Layer 2 of a small transformer language model trained on English Wikipedia (10 layers, counted from 0, width 96).
A neuron adds its activation times its output weights to the MLP's output. To switch it off is to set its activation to zero at one token and run the rest of the model.

Output weights of the MLP neurons that the questions are about. A number n stands for n times 0.0047.
n10: -23 -17 -24 36 -20 18 7 4 15 13 11 -41 22 -27 4 -2 15 18 -49 4 -10 -13 19 20 -5 -19 -44 9 4 25 -1 26 40 -32 16 -14 -17 53 -16 23 -25 5 38 -6 -30 -12 -11 -36 -20 -11 -13 27 46 11 34 -45 -42 6 70 3 2 35 -45 -32 6 -9 -19 24 30 16 -15 9 10 5 -13 -15 -7 22 -53 16 5 0 -4 3 -32 35 55 5 26 -3 -11 -14 28 -24 -11 4
n28: -1 9 34 22 5 26 8 -19 -11 -21 -39 5 -9 -7 6 10 1 -25 9 -14 1 -9 -35 -1 -13 -9 47 30 -20 30 10 -27 4 1 -3 28 45 31 9 0 -48 5 5 -41 -2 -35 9 7 19 11 -49 9 2 -25 -5 -39 -45 12 -11 -2 24 30 -8 35 9 4 -32 34 -8 -8 -41 27 -30 -16 10 14 31 15 0 12 2 7 -12 -5 12 61 -34 2 14 3 -23 -8 1 21 17 42
n43: 22 35 25 1 8 15 6 -8 -12 -24 4 17 7 -17 14 -30 -3 -46 -13 7 4 -17 1 -19 -21 81 0 17 32 33 -27 -21 -13 -39 -15 13 31 10 -8 14 11 19 51 28 32 31 4 16 -9 -12 -15 -28 10 -8 -27 -11 -2 -10 -11 40 45 6 -44 2 -9 -6 24 -9 -2 18 -12 13 36 -54 2 -17 -31 18 9 -2 46 -1 44 -17 3 5 -27 -3 -14 6 6 -5 13 -18 2 -6
n44: -16 -7 22 -17 -31 -20 -23 -16 -2 -13 -22 -23 28 14 -54 45 24 36 5 45 41 19 -20 18 -16 20 -28 -42 3 -27 -3 -15 -1 -4 -15 6 29 27 3 -34 33 -34 8 -22 7 -20 30 -39 -12 -13 -27 -6 -13 -6 -7 -33 -27 16 -22 -19 -32 -37 38 18 28 40 -34 -31 4 -7 27 7 23 -34 23 17 13 -53 -15 4 -4 7 10 -41 -4 37 18 -22 -14 -9 -8 -38 54 -38 -10 -16
n84: -16 -48 -22 27 21 -22 12 53 -25 -30 17 30 -6 29 62 -9 -34 -19 11 4 11 -43 -32 17 45 -31 -43 33 11 -7 -27 -35 -11 -50 -7 -1 13 -20 9 24 -17 9 0 10 -22 25 2 -22 -24 -23 -24 8 -29 19 11 25 9 46 47 0 20 35 -14 -30 -24 -4 20 -5 15 3 0 43 19 43 54 30 -10 23 -10 -17 -9 10 9 -1 13 -32 -4 13 -19 29 0 -31 -13 -9 -8 12
n88: 16 -5 12 -18 -13 8 -46 35 4 61 -33 1 32 10 -9 2 -17 28 -9 7 41 3 -15 -1 -15 15 51 -22 52 6 -22 44 -34 18 29 -2 -15 9 -34 14 3 -25 -13 -2 -1 8 14 -33 28 8 -15 5 4 -31 7 18 -24 22 15 30 13 -1 -37 -21 15 14 36 4 -22 -29 11 -11 -33 6 -24 -10 7 -36 -2 14 4 26 -31 -6 7 17 -51 -15 -5 23 -22 7 -42 0 -41 -24
n111: 4 10 6 -6 -7 -16 -39 -17 3 -59 15 17 -4 -11 13 23 21 9 11 -65 -28 24 -11 -1 -4 94 -27 6 -7 31 -17 -28 37 11 27 3 -13 25 -30 26 22 8 38 1 27 -7 30 1 -12 -1 7 -17 -14 20 -54 8 -28 23 4 21 -20 -4 25 11 -6 36 28 -10 -12 -53 -24 32 22 -29 -6 6 -12 3 -23 -10 -9 26 4 -5 0 -9 -64 -1 13 -3 5 19 -16 -2 20 -17
n125: -13 -12 14 1 36 -42 25 -27 -4 -8 -31 -2 6 -18 10 3 -16 20 12 11 -36 19 -5 19 22 41 -6 -9 -8 6 48 -1 16 -28 -23 5 14 -30 -5 -21 -23 -15 -11 -5 -14 38 -37 0 -5 -14 -1 49 8 9 -31 31 44 12 -18 9 27 -19 19 -77 20 -20 -2 -38 -18 7 -49 4 35 -32 -5 -2 -6 26 28 7 -4 -26 50 16 17 12 -16 -19 15 -20 -20 22 -2 -2 10 14
n126: -29 13 -24 -24 25 25 23 -8 7 -36 -10 -27 1 -1 -24 -20 3 15 7 0 -15 25 -7 -21 -3 63 6 -14 -7 27 -27 22 -22 19 -32 33 1 44 4 15 -6 -4 -13 47 2 -10 -15 -5 51 -14 -17 8 39 30 -18 -5 15 44 19 -25 14 -20 -28 -10 -14 -8 -2 35 5 16 -49 30 8 -6 -19 -1 -4 40 2 -21 11 -5 15 -9 12 68 19 -12 -4 -14 -20 -10 13 -7 41 -19
n158: 7 -51 -21 9 9 -14 -22 -18 34 15 9 -18 -16 22 40 -21 -24 -2 15 -7 -44 -29 13 26 36 8 -4 19 -31 1 22 15 2 -1 -14 -13 7 10 -26 1 17 -17 -28 12 35 -17 -28 -37 1 25 1 4 -2 2 -32 3 -9 20 -21 -37 18 17 -19 -5 -6 18 2 44 37 -24 -28 -2 60 1 -8 -38 46 -24 6 35 31 23 20 16 -5 1 -46 -12 6 0 -30 23 -7 25 0 -27
n163: 17 -14 -8 -20 -3 -1 -36 24 20 28 -36 -12 -29 20 -27 3 -13 5 31 13 32 24 8 16 -13 -11 -39 -29 15 -35 -37 23 13 -14 -11 28 -58 -2 -12 -17 -18 -41 -14 10 -24 -40 -40 12 -27 -5 21 -5 4 7 13 -45 7 20 4 30 -15 47 -19 7 37 -57 1 -1 -31 35 21 2 -4 32 10 3 -2 16 8 -4 6 1 19 -5 5 -36 27 -31 -10 -36 6 11 -16 -11 51 -21
n165: 22 -33 20 -13 -5 -2 -14 -23 -5 2 28 10 29 -22 29 44 -39 28 0 33 7 1 -25 -35 -39 32 29 -6 -36 61 -40 4 37 -7 1 42 13 -6 11 14 35 -7 17 -35 -38 4 -1 -12 21 0 5 0 10 -18 -25 -7 -11 -4 -21 -23 42 -16 -18 -64 -33 -9 7 -24 -12 34 34 -53 28 -2 16 -17 10 4 -9 -17 -6 5 34 1 18 6 16 30 16 16 8 8 -3 8 16 -16
n167: -24 11 -15 6 -3 -3 15 1 -1 -9 3 -16 27 28 18 -15 -23 25 -26 -8 15 5 -20 12 11 -4 42 48 18 2 -35 -12 14 -11 11 -26 -3 -46 -12 -9 -37 16 19 8 -26 13 -15 -53 5 -36 -4 35 3 12 -1 -43 6 -28 -23 62 -11 -13 1 21 -5 -3 27 -9 21 7 -23 -47 17 29 -21 -34 13 -12 -2 21 -60 21 -1 -51 27 -11 22 -15 -11 1 25 -19 -1 34 55 -6
n175: 42 16 -47 -34 28 -6 39 12 -8 0 -14 25 10 1 8 31 21 -19 11 14 -17 -41 3 24 -43 3 1 30 -27 48 25 13 33 -48 -12 9 11 -12 -20 2 -48 38 19 5 8 -17 -24 23 28 30 -2 27 -25 -4 -30 1 -17 46 -16 -16 25 -9 2 34 4 6 19 -16 -7 -10 23 8 20 -6 1 -45 -17 -1 -2 -44 -50 15 -36 10 -10 6 -30 5 0 -6 52 -30 17 -5 20 -1
n178: -15 -29 24 -14 -6 4 9 21 30 -23 -26 -3 11 2 -6 -35 4 -20 13 -13 -24 1 -14 11 -11 7 9 15 39 -17 26 4 -2 43 -36 -26 -9 -2 17 -9 7 -24 -9 46 8 -6 12 -20 4 17 19 14 -7 5 11 -28 -14 39 55 -6 -10 -23 37 -17 6 -14 -24 -32 -14 6 -49 32 -12 -12 -53 15 32 -11 -2 16 34 -8 -22 -46 23 -27 -9 19 5 -16 -23 19 -2 63 17 25
n185: -60 24 11 6 2 31 -1 45 -33 7 -46 -13 36 5 31 5 19 41 33 -11 -5 1 25 17 -13 23 5 -12 -15 -5 33 12 6 19 17 -23 -2 16 -9 -37 5 17 8 29 -24 3 -43 -29 -7 13 -46 -26 7 -14 -47 -20 17 8 0 -29 -12 -2 24 -30 -3 -6 9 -31 8 14 28 11 28 -30 -11 -5 56 -6 26 -26 11 12 -32 19 15 3 9 58 -17 -5 1 -15 31 31 39 -25

Each question names a token from some text and the token that comes next. It shows the activations a of the neurons there, in the order above. A number n stands for n times 0.035.

Then comes g, the gradient of the next token's log-probability with respect to the MLP's output, scaled to length 1. A neuron's effect is roughly proportional to its activation times (output weights . g). A number n stands for n times 0.0042.

"4", then " m"
a: 6 6 -1 0 -1 -1 0 -1 6 -1 -5 1 -2 0 -8 0
g: -17 -34 35 8 3 32 -33 -13 26 -27 -29 13 18 -4 4 -25 -3 -15 -15 25 16 27 -28 -2 10 12 9 34 60 -16 25 -50 17 0 -7 -9 8 34 -6 2 -20 6 12 9 28 -36 0 17 30 -3 2 18 -28 -25 -18 39 1 14 27 -26 -8 49 33 7 23 34 -14 23 -21 8 -32 26 5 -25 35 -39 1 -5 42 -11 6 -44 -18 57 -43 -10 -24 27 18 11 15 24 37 21 -3 -27
Switching off which neuron hurts the next token most? n28

" gr", then "ay"
a: -8 -3 9 1 -2 -2 13 2 5 -7 -9 0 0 -11 -1 2
g: 21 -15 -7 27 19 6 -11 6 -20 -26 -22 19 16 7 22 -19 -1 -26 21 6 -16 8 -24 34 35 32 -36 21 -1 -19 -33 -10 -4 -16 -1 -5 4 -7 30 18 29 14 25 17 10 6 -18 -13 15 -11 45 36 -27 47 5 13 12 10 12 -43 19 21 -23 1 49 -2 -51 48 42 -34 32 -3 -16 -12 46 -2 17 -11 -11 -44 -6 -46 57 28 19 1 -16 -9 -17 1 2 -3 -39 54 2 -22
Switching off which neuron hurts the next token most? n111

"c", then "ise"
a: 0 2 25 -1 -2 -1 2 -1 0 15 -1 0 -6 5 6 4
g: 4 9 -41 17 -16 16 -17 -16 0 -29 -9 -14 18 -24 11 -5 8 3 -9 3 -11 19 11 -17 3 14 -80 -4 13 14 24 3 -1 18 -62 -5 14 -11 37 1 16 -35 28 25 45 -23 53 -4 -22 -6 23 -5 27 32 22 7 54 55 0 -9 50 -22 23 25 4 7 23 -11 -1 48 -14 7 -12 -19 25 30 -11 13 4 -26 -11 35 9 -27 29 -4 19 -20 -16 -41 -13 30 9 28 -17 -30
Which two neurons, each switched off alone, lower its probability most, in order? n43, n178

"he", then "t"
a: 4 -6 4 -5 -15 4 -2 -4 2 -3 -4 14 6 -24 -1 6
g: 20 0 40 55 12 -4 -23 -22 -20 -6 33 -56 3 6 12 22 -4 -32 -15 19 0 19 2 -30 15 -6 3 12 -36 13 1 -9 39 -34 11 -40 25 -40 7 13 -2 19 0 -3 23 20 4 53 20 -2 0 -21 22 20 -22 -5 14 5 -2 14 49 19 5 -17 -30 28 18 13 14 -10 40 -10 -13 23 -41 49 10 8 -16 34 -22 -8 1 26 -17 -9 -17 8 -10 -35 -94 15 -18 -3 -3 12
Which two neurons, each switched off alone, lower its probability most, in order? n175, n165

"ut", then "ines"
a: -7 -1 19 -13 4 0 8 1 -8 -5 -38 0 7 1 0 0
g: -23 -2 -25 11 -2 -12 43 17 18 30 10 9 20 -3 20 16 47 -3 16 -9 -24 -27 40 14 2 -19 2 17 -26 45 -59 15 3 29 11 -29 15 -12 -8 13 22 -1 9 -44 10 20 2 -18 -5 31 -36 2 14 -13 0 11 -57 -8 -20 3 -17 14 0 52 -38 54 -11 -61 10 11 14 34 -4 11 23 -43 36 -20 14 -13 -17 15 17 27 -33 -11 -9 -12 -39 12 6 28 -40 -26 8 19
Switching off which neuron hurts the next token most? n163

" to", then " 6"
a: -3 -51 3 -2 0 0 -31 1 -7 0 7 2 0 1 -2 1
g: -20 -12 -27 30 18 -15 12 -23 20 5 -19 -11 -23 -49 -20 8 -34 -48 14 28 -17 44 13 -6 -39 14 1 -20 -23 -37 1 39 -8 -10 9 39 -3 -4 8 6 40 -31 38 -14 -2 14 -9 -33 0 -12 -3 28 25 17 1 31 -15 12 -30 -3 38 27 47 22 7 9 -29 10 15 -11 -23 -25 5 9 -17 7 10 36 29 31 30 24 47 -20 20 -23 38 36 23 24 5 -52 2 -33 17 -32
Which neuron, switched off, raises the next token's probability most? n126

"ation", then "s."
a: 0 0 1 3 0 -1 1 1 -17 2 6 -3 9 5 1 4
g: -9 -41 3 -10 0 -45 9 -30 1 2 35 25 -20 -12 33 -17 -19 -27 -1 66 8 -9 -32 -28 -12 2 36 -12 -31 21 -30 -31 18 -14 26 -7 0 -26 24 15 -47 -4 -1 21 11 10 -20 -11 17 10 -6 24 -43 7 -54 -29 -22 3 23 80 -3 -17 11 5 -10 -22 -12 31 17 50 30 13 11 -3 -30 -2 33 -31 -9 -5 24 -6 -1 -6 30 15 31 26 14 23 -24 -17 8 -35 9 -1
Which neuron, switched off, raises the next token's probability most? n165

" of", then " 18"
a: 17 -2 -8 0 -8 -4 -27 2 -1 0 9 -17 0 2 1 2
g: -5 -1 -5 4 -3 -21 -20 38 -8 1 21 49 10 4 -13 24 -36 32 20 38 -4 40 -41 35 -25 -20 -13 -37 18 2 15 -27 2 -10 -6 24 0 -3 21 -25 38 -2 33 23 25 13 20 -66 10 -3 -6 -2 -3 31 25 25 -31 30 8 18 -4 21 -5 1 -46 28 2 -17 -6 -15 20 -41 -6 1 12 17 5 -29 47 16 40 7 28 -30 -25 -14 5 -31 -22 33 -54 -39 13 -25 -8 -35
Which neuron, switched off, raises the next token's probability most? n165

" in", then " the"
a: 0 -2 -6 0 2 0 -5 -1 -17 0 11 -12 0 -6 -7 0
g: 34 -10 -5 -5 -16 -23 -4 -6 5 28 1 -22 14 27 16 -22 25 13 -13 -1 20 -18 28 11 29 -4 -57 -18 -42 -38 14 10 -2 13 33 -45 -4 -19 -33 -1 36 26 -67 -27 15 22 -29 46 5 -16 1 -7 25 -49 9 1 5 -9 -10 -14 4 -22 29 -32 -12 -23 -25 -3 19 -6 -41 -16 1 37 -36 -28 -1 -36 -10 3 0 -2 -9 -18 -46 11 7 19 -24 -27 25 5 -20 -15 -46 55
Switching off which neuron hurts the next token most? n126

" tr", then "oup"
a: 3 0 3 1 1 -4 7 -4 -2 -2 3 -9 7 -3 -1 5
g: 37 -10 -3 13 13 25 22 3 -18 -15 -9 0 -19 10 18 1 6 -19 -22 29 -5 37 -19 -4 -34 8 -8 -7 -55 20 30 14 -14 37 14 46 -52 -34 -6 4 14 30 -29 -17 -6 4 -15 -12 -26 -56 30 4 3 12 -4 24 2 -10 -27 -31 -12 -31 56 13 -57 15 12 0 -7 -2 -16 2 -29 -55 30 -20 -8 64 2 -45 -11 4 31 -39 -5 14 -13 -10 -3 39 4 -8 -24 -8 16 0
Which neuron, switched off, raises the next token's probability most? n165

"ip", then " was"
a: 1 4 -2 2 5 2 11 30 7 -2 -1 2 -3 1 -1 2
g: 29 35 7 -11 24 -33 0 -2 21 -22 -33 24 11 14 -30 -39 -29 30 -14 -3 7 6 -18 4 26 -2 -14 -39 -27 12 -8 -16 -46 -20 -19 -15 22 33 -7 -2 19 -50 20 22 -1 41 -9 -26 -18 11 24 18 0 16 -16 47 -28 34 -83 -7 53 -20 7 26 -35 11 -3 26 -35 -17 -45 -3 26 16 -10 -2 -26 -3 2 29 -11 -28 7 -22 -23 12 25 16 -1 -4 -34 2 10 15 -20 27
Which two neurons, each switched off alone, lower its probability most, in order? n125, n126

"\n", then "The"
a: -6 -3 2 -1 3 -2 -1 72 1 3 1 16 0 0 0 2
g: 37 -1 19 -42 17 32 -4 -48 -29 -10 -23 -7 8 38 0 33 4 -18 -16 48 -12 15 14 -4 0 -19 15 -37 -30 3 -23 9 3 32 26 19 16 -32 -13 -8 -15 0 -9 -13 30 -27 11 33 40 30 -44 6 20 -13 -35 16 -6 -3 -29 -31 26 11 -9 6 17 5 -9 19 19 11 51 20 -29 -15 62 -55 14 -17 -16 8 -30 -10 9 -4 -53 -21 -10 -13 -22 -21 4 40 46 10 -5 2
Which two neurons, each switched off alone, lower its probability most, in order? n165, n10

" and", then " La"
a: -2 -5 6 2 0 -1 -3 -2 4 0 4 -1 0 -1 -7 5
g: -2 0 0 -45 -31 -11 -39 -35 -7 5 25 -4 -41 60 32 22 -21 28 -21 -17 15 31 26 -8 -9 6 -3 17 -28 3 -3 -20 53 3 30 26 -29 20 -55 -27 -9 11 -17 -24 50 -4 -25 -25 -4 -36 16 17 15 -7 38 17 -51 -13 11 -26 -3 -5 -3 17 18 20 21 -5 3 -22 -25 -22 2 -5 23 7 -61 -22 13 15 -22 -17 50 -20 25 -14 30 -3 1 -4 20 -20 -7 -8 17 -33
Switching off which neuron hurts the next token most? n178

" fin", then "ch"
a: 0 19 16 1 4 13 0 4 0 1 -7 -1 3 3 48 1
g: 19 13 30 -22 2 4 -3 23 -23 14 -8 19 -26 -4 5 -36 -16 29 6 52 -12 58 -2 24 -21 27 -26 10 -27 -63 23 15 16 -74 -10 -4 -14 -32 -24 -16 -22 -7 -25 49 -3 -6 -8 2 7 -5 22 -4 0 6 -6 29 9 -16 -33 -3 -17 -30 43 15 -36 19 -10 0 -28 -40 -17 -43 -36 -33 38 7 7 22 21 25 -17 7 0 5 32 17 43 28 14 -9 18 -2 28 0 -2 16
Switching off which neuron hurts the next token most? n125

"s,", then " three"
a: -2 1 0 3 1 -1 1 0 3 4 0 9 10 1 13 12
g: 6 -38 0 3 -14 -24 42 -44 -19 47 29 -23 18 7 -21 29 -17 13 1 -10 32 13 39 -33 15 -1 -59 -1 24 3 -25 29 15 0 -34 -6 -54 7 -7 38 23 4 -32 -4 20 21 5 -37 -15 -15 20 12 -44 -10 44 5 -27 -35 -5 33 24 7 -10 15 26 55 -7 -6 46 -1 -14 28 8 23 5 37 -17 1 -10 -11 7 -3 27 9 19 -29 -14 13 26 9 19 26 44 -21 12 -7
Which neuron, switched off, raises the next token's probability most? n185

"-b", then "ill"
a: 2 8 10 1 10 0 4 -5 0 -4 2 0 -2 -4 1 -1
g: -6 -5 -8 26 36 -6 37 37 -18 -29 10 31 -12 -20 16 -32 -19 11 28 -10 28 -14 -8 39 -25 19 10 -6 30 8 -6 58 -2 -43 19 -42 2 9 35 22 -55 14 -22 1 -1 -9 3 32 13 -48 -31 5 17 -13 42 21 1 -19 29 6 1 21 7 -16 -33 44 7 -13 -20 25 -12 15 -21 7 -2 3 -10 23 -36 46 -9 30 -21 38 -17 -34 54 -13 5 -9 9 -15 -13 7 13 -47
Switching off which neuron hurts the next token most? n84

"3", then "6"
a: 25 -1 -2 1 3 -19 -3 3 3 1 -6 -2 -5 1 0 4
g: -34 3 -11 12 -10 -25 51 14 -54 -1 36 -6 9 31 -25 0 8 12 4 -25 -15 -25 -31 -33 -36 -3 -3 -8 7 -6 -8 18 -2 -5 -7 -1 11 -35 -6 -24 28 -12 3 -21 8 20 10 -4 22 -16 -39 9 -40 -59 29 2 -2 -19 13 -28 -8 10 25 -65 -43 -29 -18 13 8 -21 -62 -32 18 48 2 14 8 11 3 33 1 -36 22 12 30 -8 -23 -10 -3 -5 15 -19 40 -6 12 -55
Switching off which neuron hurts the next token most? n88

" t", then "ur"
a: 0 0 40 0 28 0 5 -2 0 1 0 0 2 2 -2 4
g: 5 32 -8 12 -14 12 -24 -21 43 4 -38 -16 -42 -30 39 -19 -33 22 29 -2 -12 -26 -38 -21 14 39 -4 4 -11 1 49 -3 40 -21 50 29 -2 6 37 2 -18 5 -12 -17 22 1 -20 8 -5 0 39 -4 31 -26 40 8 -13 -2 45 37 25 4 -36 5 -23 32 -19 39 -7 -10 0 -6 15 -14 -32 -15 41 -16 -14 -1 6 20 -26 -8 -42 -33 -2 8 42 -6 48 -12 0 -22 -31 -18
Which neuron, switched off, raises the next token's probability most? n84

"f", then "oot"
a: 2 1 14 -2 5 -1 -3 8 0 3 1 2 14 0 6 -6
g: -21 -25 -4 -36 -6 -36 57 -17 30 -1 -23 -8 -31 -14 8 -5 -26 22 -10 -24 -36 -2 -51 -6 16 -2 22 13 -12 2 -30 -20 6 -5 -7 11 -57 -7 1 29 -31 -1 -24 -14 15 7 -18 18 21 24 7 19 -35 -15 -10 23 26 -2 -9 -8 0 -30 27 13 30 40 -23 26 -10 -12 -28 -21 17 20 13 -28 20 27 2 -27 0 -35 -20 23 11 -13 28 -33 -53 -42 50 -17 62 17 -31 -4
Which neuron, switched off, raises the next token's probability most? n43

"il", then "le"
a: 4 -1 -2 4 2 1 2 0 0 -7 -1 -1 0 6 7 2
g: 0 4 39 -16 -22 39 -8 -13 -22 38 -45 18 -24 -8 -23 -8 -9 -6 6 17 -8 0 2 16 51 -10 -14 21 14 10 16 -1 8 4 5 24 -10 0 -37 28 -10 23 20 31 37 -24 -7 37 1 -8 15 -6 4 -13 -25 0 18 -5 -21 -33 5 -9 12 -1 6 -6 3 -16 -7 -33 -27 -7 36 -38 11 -24 -35 -18 -34 -39 -14 12 3 37 -13 -4 -7 19 -10 39 -40 -77 -22 94 2 -14
Switching off which neuron hurts the next token most? n175

" m", then "ann"
a: 7 1 11 -8 17 -2 9 0 8 0 -2 -1 -1 0 6 -1
g: 42 21 -6 -38 17 -4 -4 -42 18 1 -17 -11 -32 -24 66 52 -22 27 12 -12 -5 -4 6 -53 56 36 11 13 -36 41 24 29 4 0 28 0 9 -37 11 -17 -10 -9 9 -14 -6 23 7 -42 -21 12 20 -14 -3 36 0 11 -4 -3 -26 -17 10 6 13 -16 -34 6 -29 -5 -18 -35 34 2 -17 9 -10 -29 -13 45 2 -2 -16 -12 7 10 -27 -14 50 4 -25 32 21 33 -40 -26 -21 5
Which two neurons, each switched off alone, lower its probability most, in order? n44, n111

"ength", then " is"
a: -2 3 -4 1 11 5 -10 -1 -14 -6 21 -1 0 -17 -2 -8
g: -6 31 4 22 -17 -15 8 -22 21 11 15 58 -5 -18 8 5 1 -30 4 -16 -6 -24 1 26 0 35 18 -64 -22 -14 34 43 21 -66 10 30 -15 -18 5 4 -20 -30 -5 -17 7 -9 8 3 -10 43 48 26 -28 13 2 6 -28 3 6 46 4 22 3 -39 -19 -9 -23 -1 -5 -4 -30 10 31 -33 -22 -32 54 -35 28 8 -5 -15 36 -14 38 17 27 42 13 -21 -7 -7 -14 -16 -34 -2
Switching off which neuron hurts the next token most? n126

" to", then " France"
a: -1 -22 1 -2 0 0 -18 0 -8 -1 7 1 0 4 -2 2
g: 1 -9 17 -20 -14 -36 -26 -3 15 34 -11 -11 2 18 16 8 19 -13 -24 6 -26 -41 0 -9 59 -25 -58 -31 -7 -60 -1 12 29 -35 12 6 -12 -28 -16 17 17 18 -46 -54 23 -13 2 13 -31 -34 -17 30 9 16 5 -4 -20 -10 11 -59 7 -32 10 21 12 -26 -19 9 4 -9 -33 27 -6 10 -32 30 12 16 17 11 -19 -6 19 -19 24 12 26 23 2 12 -38 10 36 -3 -28 58
Which two neurons, each switched off alone, lower its probability most, in order? n111, n126

"et", then " le"
a: 32 0 8 0 0 -2 -1 10 5 7 1 1 3 -2 8 -4
g: -1 26 45 6 0 38 -16 4 -21 -49 34 35 5 29 -4 -6 20 -2 -24 -24 47 19 -18 11 -18 -8 -40 15 33 -11 -28 -15 10 41 12 13 4 9 -11 -10 -34 22 47 -23 -18 25 16 -29 -27 39 -7 -5 0 -23 3 -35 -34 37 32 21 -4 -54 -3 23 6 0 -24 -28 -4 20 -21 31 -28 -13 -19 3 -5 12 -1 16 36 -11 24 19 -30 -5 16 17 -56 -4 -24 -4 41 48 -14 3
Switching off which neuron hurts the next token most? n10

"a", then "ft"
a: -3 -1 -8 1 -6 6 -2 -4 1 -3 -3 0 7 2 -3 -2
g: -8 30 -16 -13 5 24 15 11 -38 -5 5 29 -14 -27 -5 8 32 -1 10 -23 -20 1 42 -64 27 -23 0 -13 -37 23 -2 30 -53 2 18 26 -33 30 -29 5 8 6 -9 12 -69 1 56 -16 23 -1 6 -8 36 -39 -13 -4 50 -21 24 28 25 7 35 -54 -21 -26 -5 -11 -26 24 19 9 2 -21 9 17 -7 -9 -20 24 0 1 -25 -12 -11 15 19 7 -14 33 -35 -12 -21 -20 -22 -23
Which neuron, switched off, raises the next token's probability most? n167

"c", then "es."
a: -1 3 4 -9 0 -3 -4 2 0 20 0 1 -1 6 7 -1
g: 2 32 -13 15 11 5 -6 32 -30 -22 -43 18 28 -14 9 -8 20 21 17 6 25 -16 -1 25 -28 7 22 42 55 18 -19 27 17 -23 21 -11 16 -13 -4 -9 -2 18 9 -2 46 -42 -11 3 -15 -3 -4 -3 22 16 9 -47 -5 -18 -11 9 -10 2 10 -42 -18 -66 -5 52 -3 16 27 -40 -59 4 -42 -55 -17 16 15 -24 15 18 -62 -10 27 -11 8 -22 12 -23 -6 4 -20 -14 6 14
Which neuron, switched off, raises the next token's probability most? n158

"iter", then "ature"
a: 0 8 -5 10 1 1 5 3 11 -2 -30 1 3 3 -1 -18
g: 13 -21 -24 23 17 -21 -37 -33 0 11 -19 20 45 -13 21 4 43 -8 24 -8 3 5 33 -26 3 -19 22 1 -57 -13 18 -28 -25 20 40 -31 -29 -22 30 -12 -29 30 -18 2 -6 14 6 14 9 -30 8 -4 6 39 -11 -33 -8 -46 47 28 -28 -32 13 8 24 4 32 23 19 0 -1 -9 -13 1 -51 -16 15 20 8 10 -34 3 -6 16 19 21 -69 14 2 20 -16 -41 36 10 24 -31
Switching off which neuron hurts the next token most? n163

"st", then "ory"
a: -2 0 38 0 24 -1 4 2 1 -3 3 -2 5 4 1 2
g: 13 15 -42 -23 6 1 -9 -4 -37 -52 -8 8 11 -2 25 19 -2 -14 -1 -22 19 43 2 20 -39 -30 -1 -18 9 50 23 14 35 34 11 -28 -18 -39 -6 -24 -49 36 6 2 -26 -18 9 32 41 -9 36 -32 -6 -42 -14 26 10 5 -34 -16 19 25 37 -44 10 35 5 6 2 -4 -2 15 11 12 26 -10 31 -2 -42 -3 13 17 8 -43 -14 8 -16 -9 44 8 35 -44 -5 38 -1 1
Switching off which neuron hurts the next token most? n175

"ist", then " in"
a: 40 0 -1 4 6 -26 0 -1 8 1 0 -11 1 0 2 4
g: -8 24 37 11 -32 -21 -10 -12 2 -1 -16 -27 7 -49 17 -26 -22 66 8 8 24 -44 -3 5 -58 4 -17 -1 61 -12 -6 11 33 -32 16 -6 32 -22 -10 27 44 -36 -19 -19 12 17 10 38 16 -4 32 -15 36 -30 -12 33 -6 4 14 -25 1 6 -47 12 11 27 31 -1 -3 11 -23 17 14 23 33 -9 16 -25 -7 -16 -16 4 -37 -14 -23 20 53 24 15 -16 10 4 -6 -40 3 -10
Switching off which neuron hurts the next token most? n10

" d", then "ies"
a: 0 -3 94 -20 10 4 3 -3 1 4 1 2 4 0 -5 -4
g: 13 9 0 -4 -25 22 -42 -9 12 -14 -23 -10 10 -1 -30 4 -1 -32 -2 -65 39 -62 16 -28 16 -1 18 -9 11 8 -4 9 25 -18 15 -20 13 31 -41 -52 19 -27 -4 -28 21 -27 -26 5 22 15 -44 -8 -41 35 -38 23 2 -17 -22 4 -31 29 -24 -13 -12 -31 1 -28 20 13 19 12 26 -43 5 3 23 36 30 -43 16 0 33 -12 -6 -34 18 -10 -47 6 -2 4 29 -14 17 18
Switching off which neuron hurts the next token most? n43

"-b", then "ro"
a: 3 6 14 2 6 0 3 -5 0 -4 2 0 -1 -4 1 -1
g: 5 -8 -17 12 26 5 -25 -12 5 16 -41 19 29 0 -24 -4 31 -11 8 -23 2 -38 -15 1 38 -3 -20 -9 14 -33 12 -10 40 4 3 -17 24 -1 -14 -14 -17 -2 1 -1 -7 4 10 -6 -32 -16 4 64 -5 8 -19 -3 -10 -49 3 -38 1 14 -18 -7 -38 -52 -48 23 50 -11 0 -15 31 16 -7 -20 39 -36 40 -31 46 -47 51 6 -13 22 -21 -16 -15 29 22 -41 31 19 -11 20
Which neuron, switched off, raises the next token's probability most? n158

" s", then "ister"
a: -3 5 36 -16 13 1 8 -2 5 1 0 -4 4 0 -1 0
g: -5 -2 -44 1 -1 9 42 -40 36 -8 -20 14 28 12 11 21 -7 -54 -1 -21 -24 48 -38 9 -30 -12 30 -3 49 -16 -13 24 39 34 -16 5 11 7 37 4 29 29 6 -30 28 -39 13 25 11 11 29 -40 -23 30 6 -18 24 7 -22 -9 12 -26 -4 13 -41 -54 2 7 13 1 -20 -6 -25 9 5 22 42 9 -6 -1 25 2 43 -10 16 50 -35 7 21 19 -9 -8 20 -11 34 -1
Switching off which neuron hurts the next token most? n43

"ed", then " e"
a: 4 7 15 15 1 2 5 -3 -26 -1 9 -15 -18 1 -3 -1
g: 48 25 -5 18 6 18 -10 -25 4 -17 -29 -36 13 41 2 0 43 -41 43 -7 -35 38 -27 -11 28 -16 -4 -33 -18 23 1 -8 0 -5 -34 39 11 -7 -30 11 13 -12 -28 -13 -24 -5 -44 5 -23 46 17 -8 28 -25 -7 -16 2 11 10 -11 23 -8 19 -42 10 4 -37 -23 -9 -24 -18 -53 -19 6 -3 22 -18 -16 27 23 -18 -55 -8 -10 -8 20 36 37 8 -25 23 43 21 26 28 17
Switching off which neuron hurts the next token most? n167

"000", then " contin"
a: -10 10 0 -1 4 -9 8 0 11 5 -5 0 5 -3 -2 3
g: 25 -38 54 -2 -15 -23 -27 21 -16 22 -27 -1 6 -19 3 -14 8 6 24 -17 8 28 -15 31 0 -9 1 -6 43 41 31 -31 9 55 -32 -9 29 -6 19 -20 13 25 -1 11 -42 -15 -18 -4 23 10 -38 -7 -32 0 33 29 36 -20 -22 28 -12 21 -2 23 10 -56 23 1 -66 15 -16 30 -7 29 22 3 -11 -21 47 -37 -5 -49 8 -17 21 7 5 -11 -7 15 26 -10 -9 32 -3 11
Switching off which neuron hurts the next token most? n10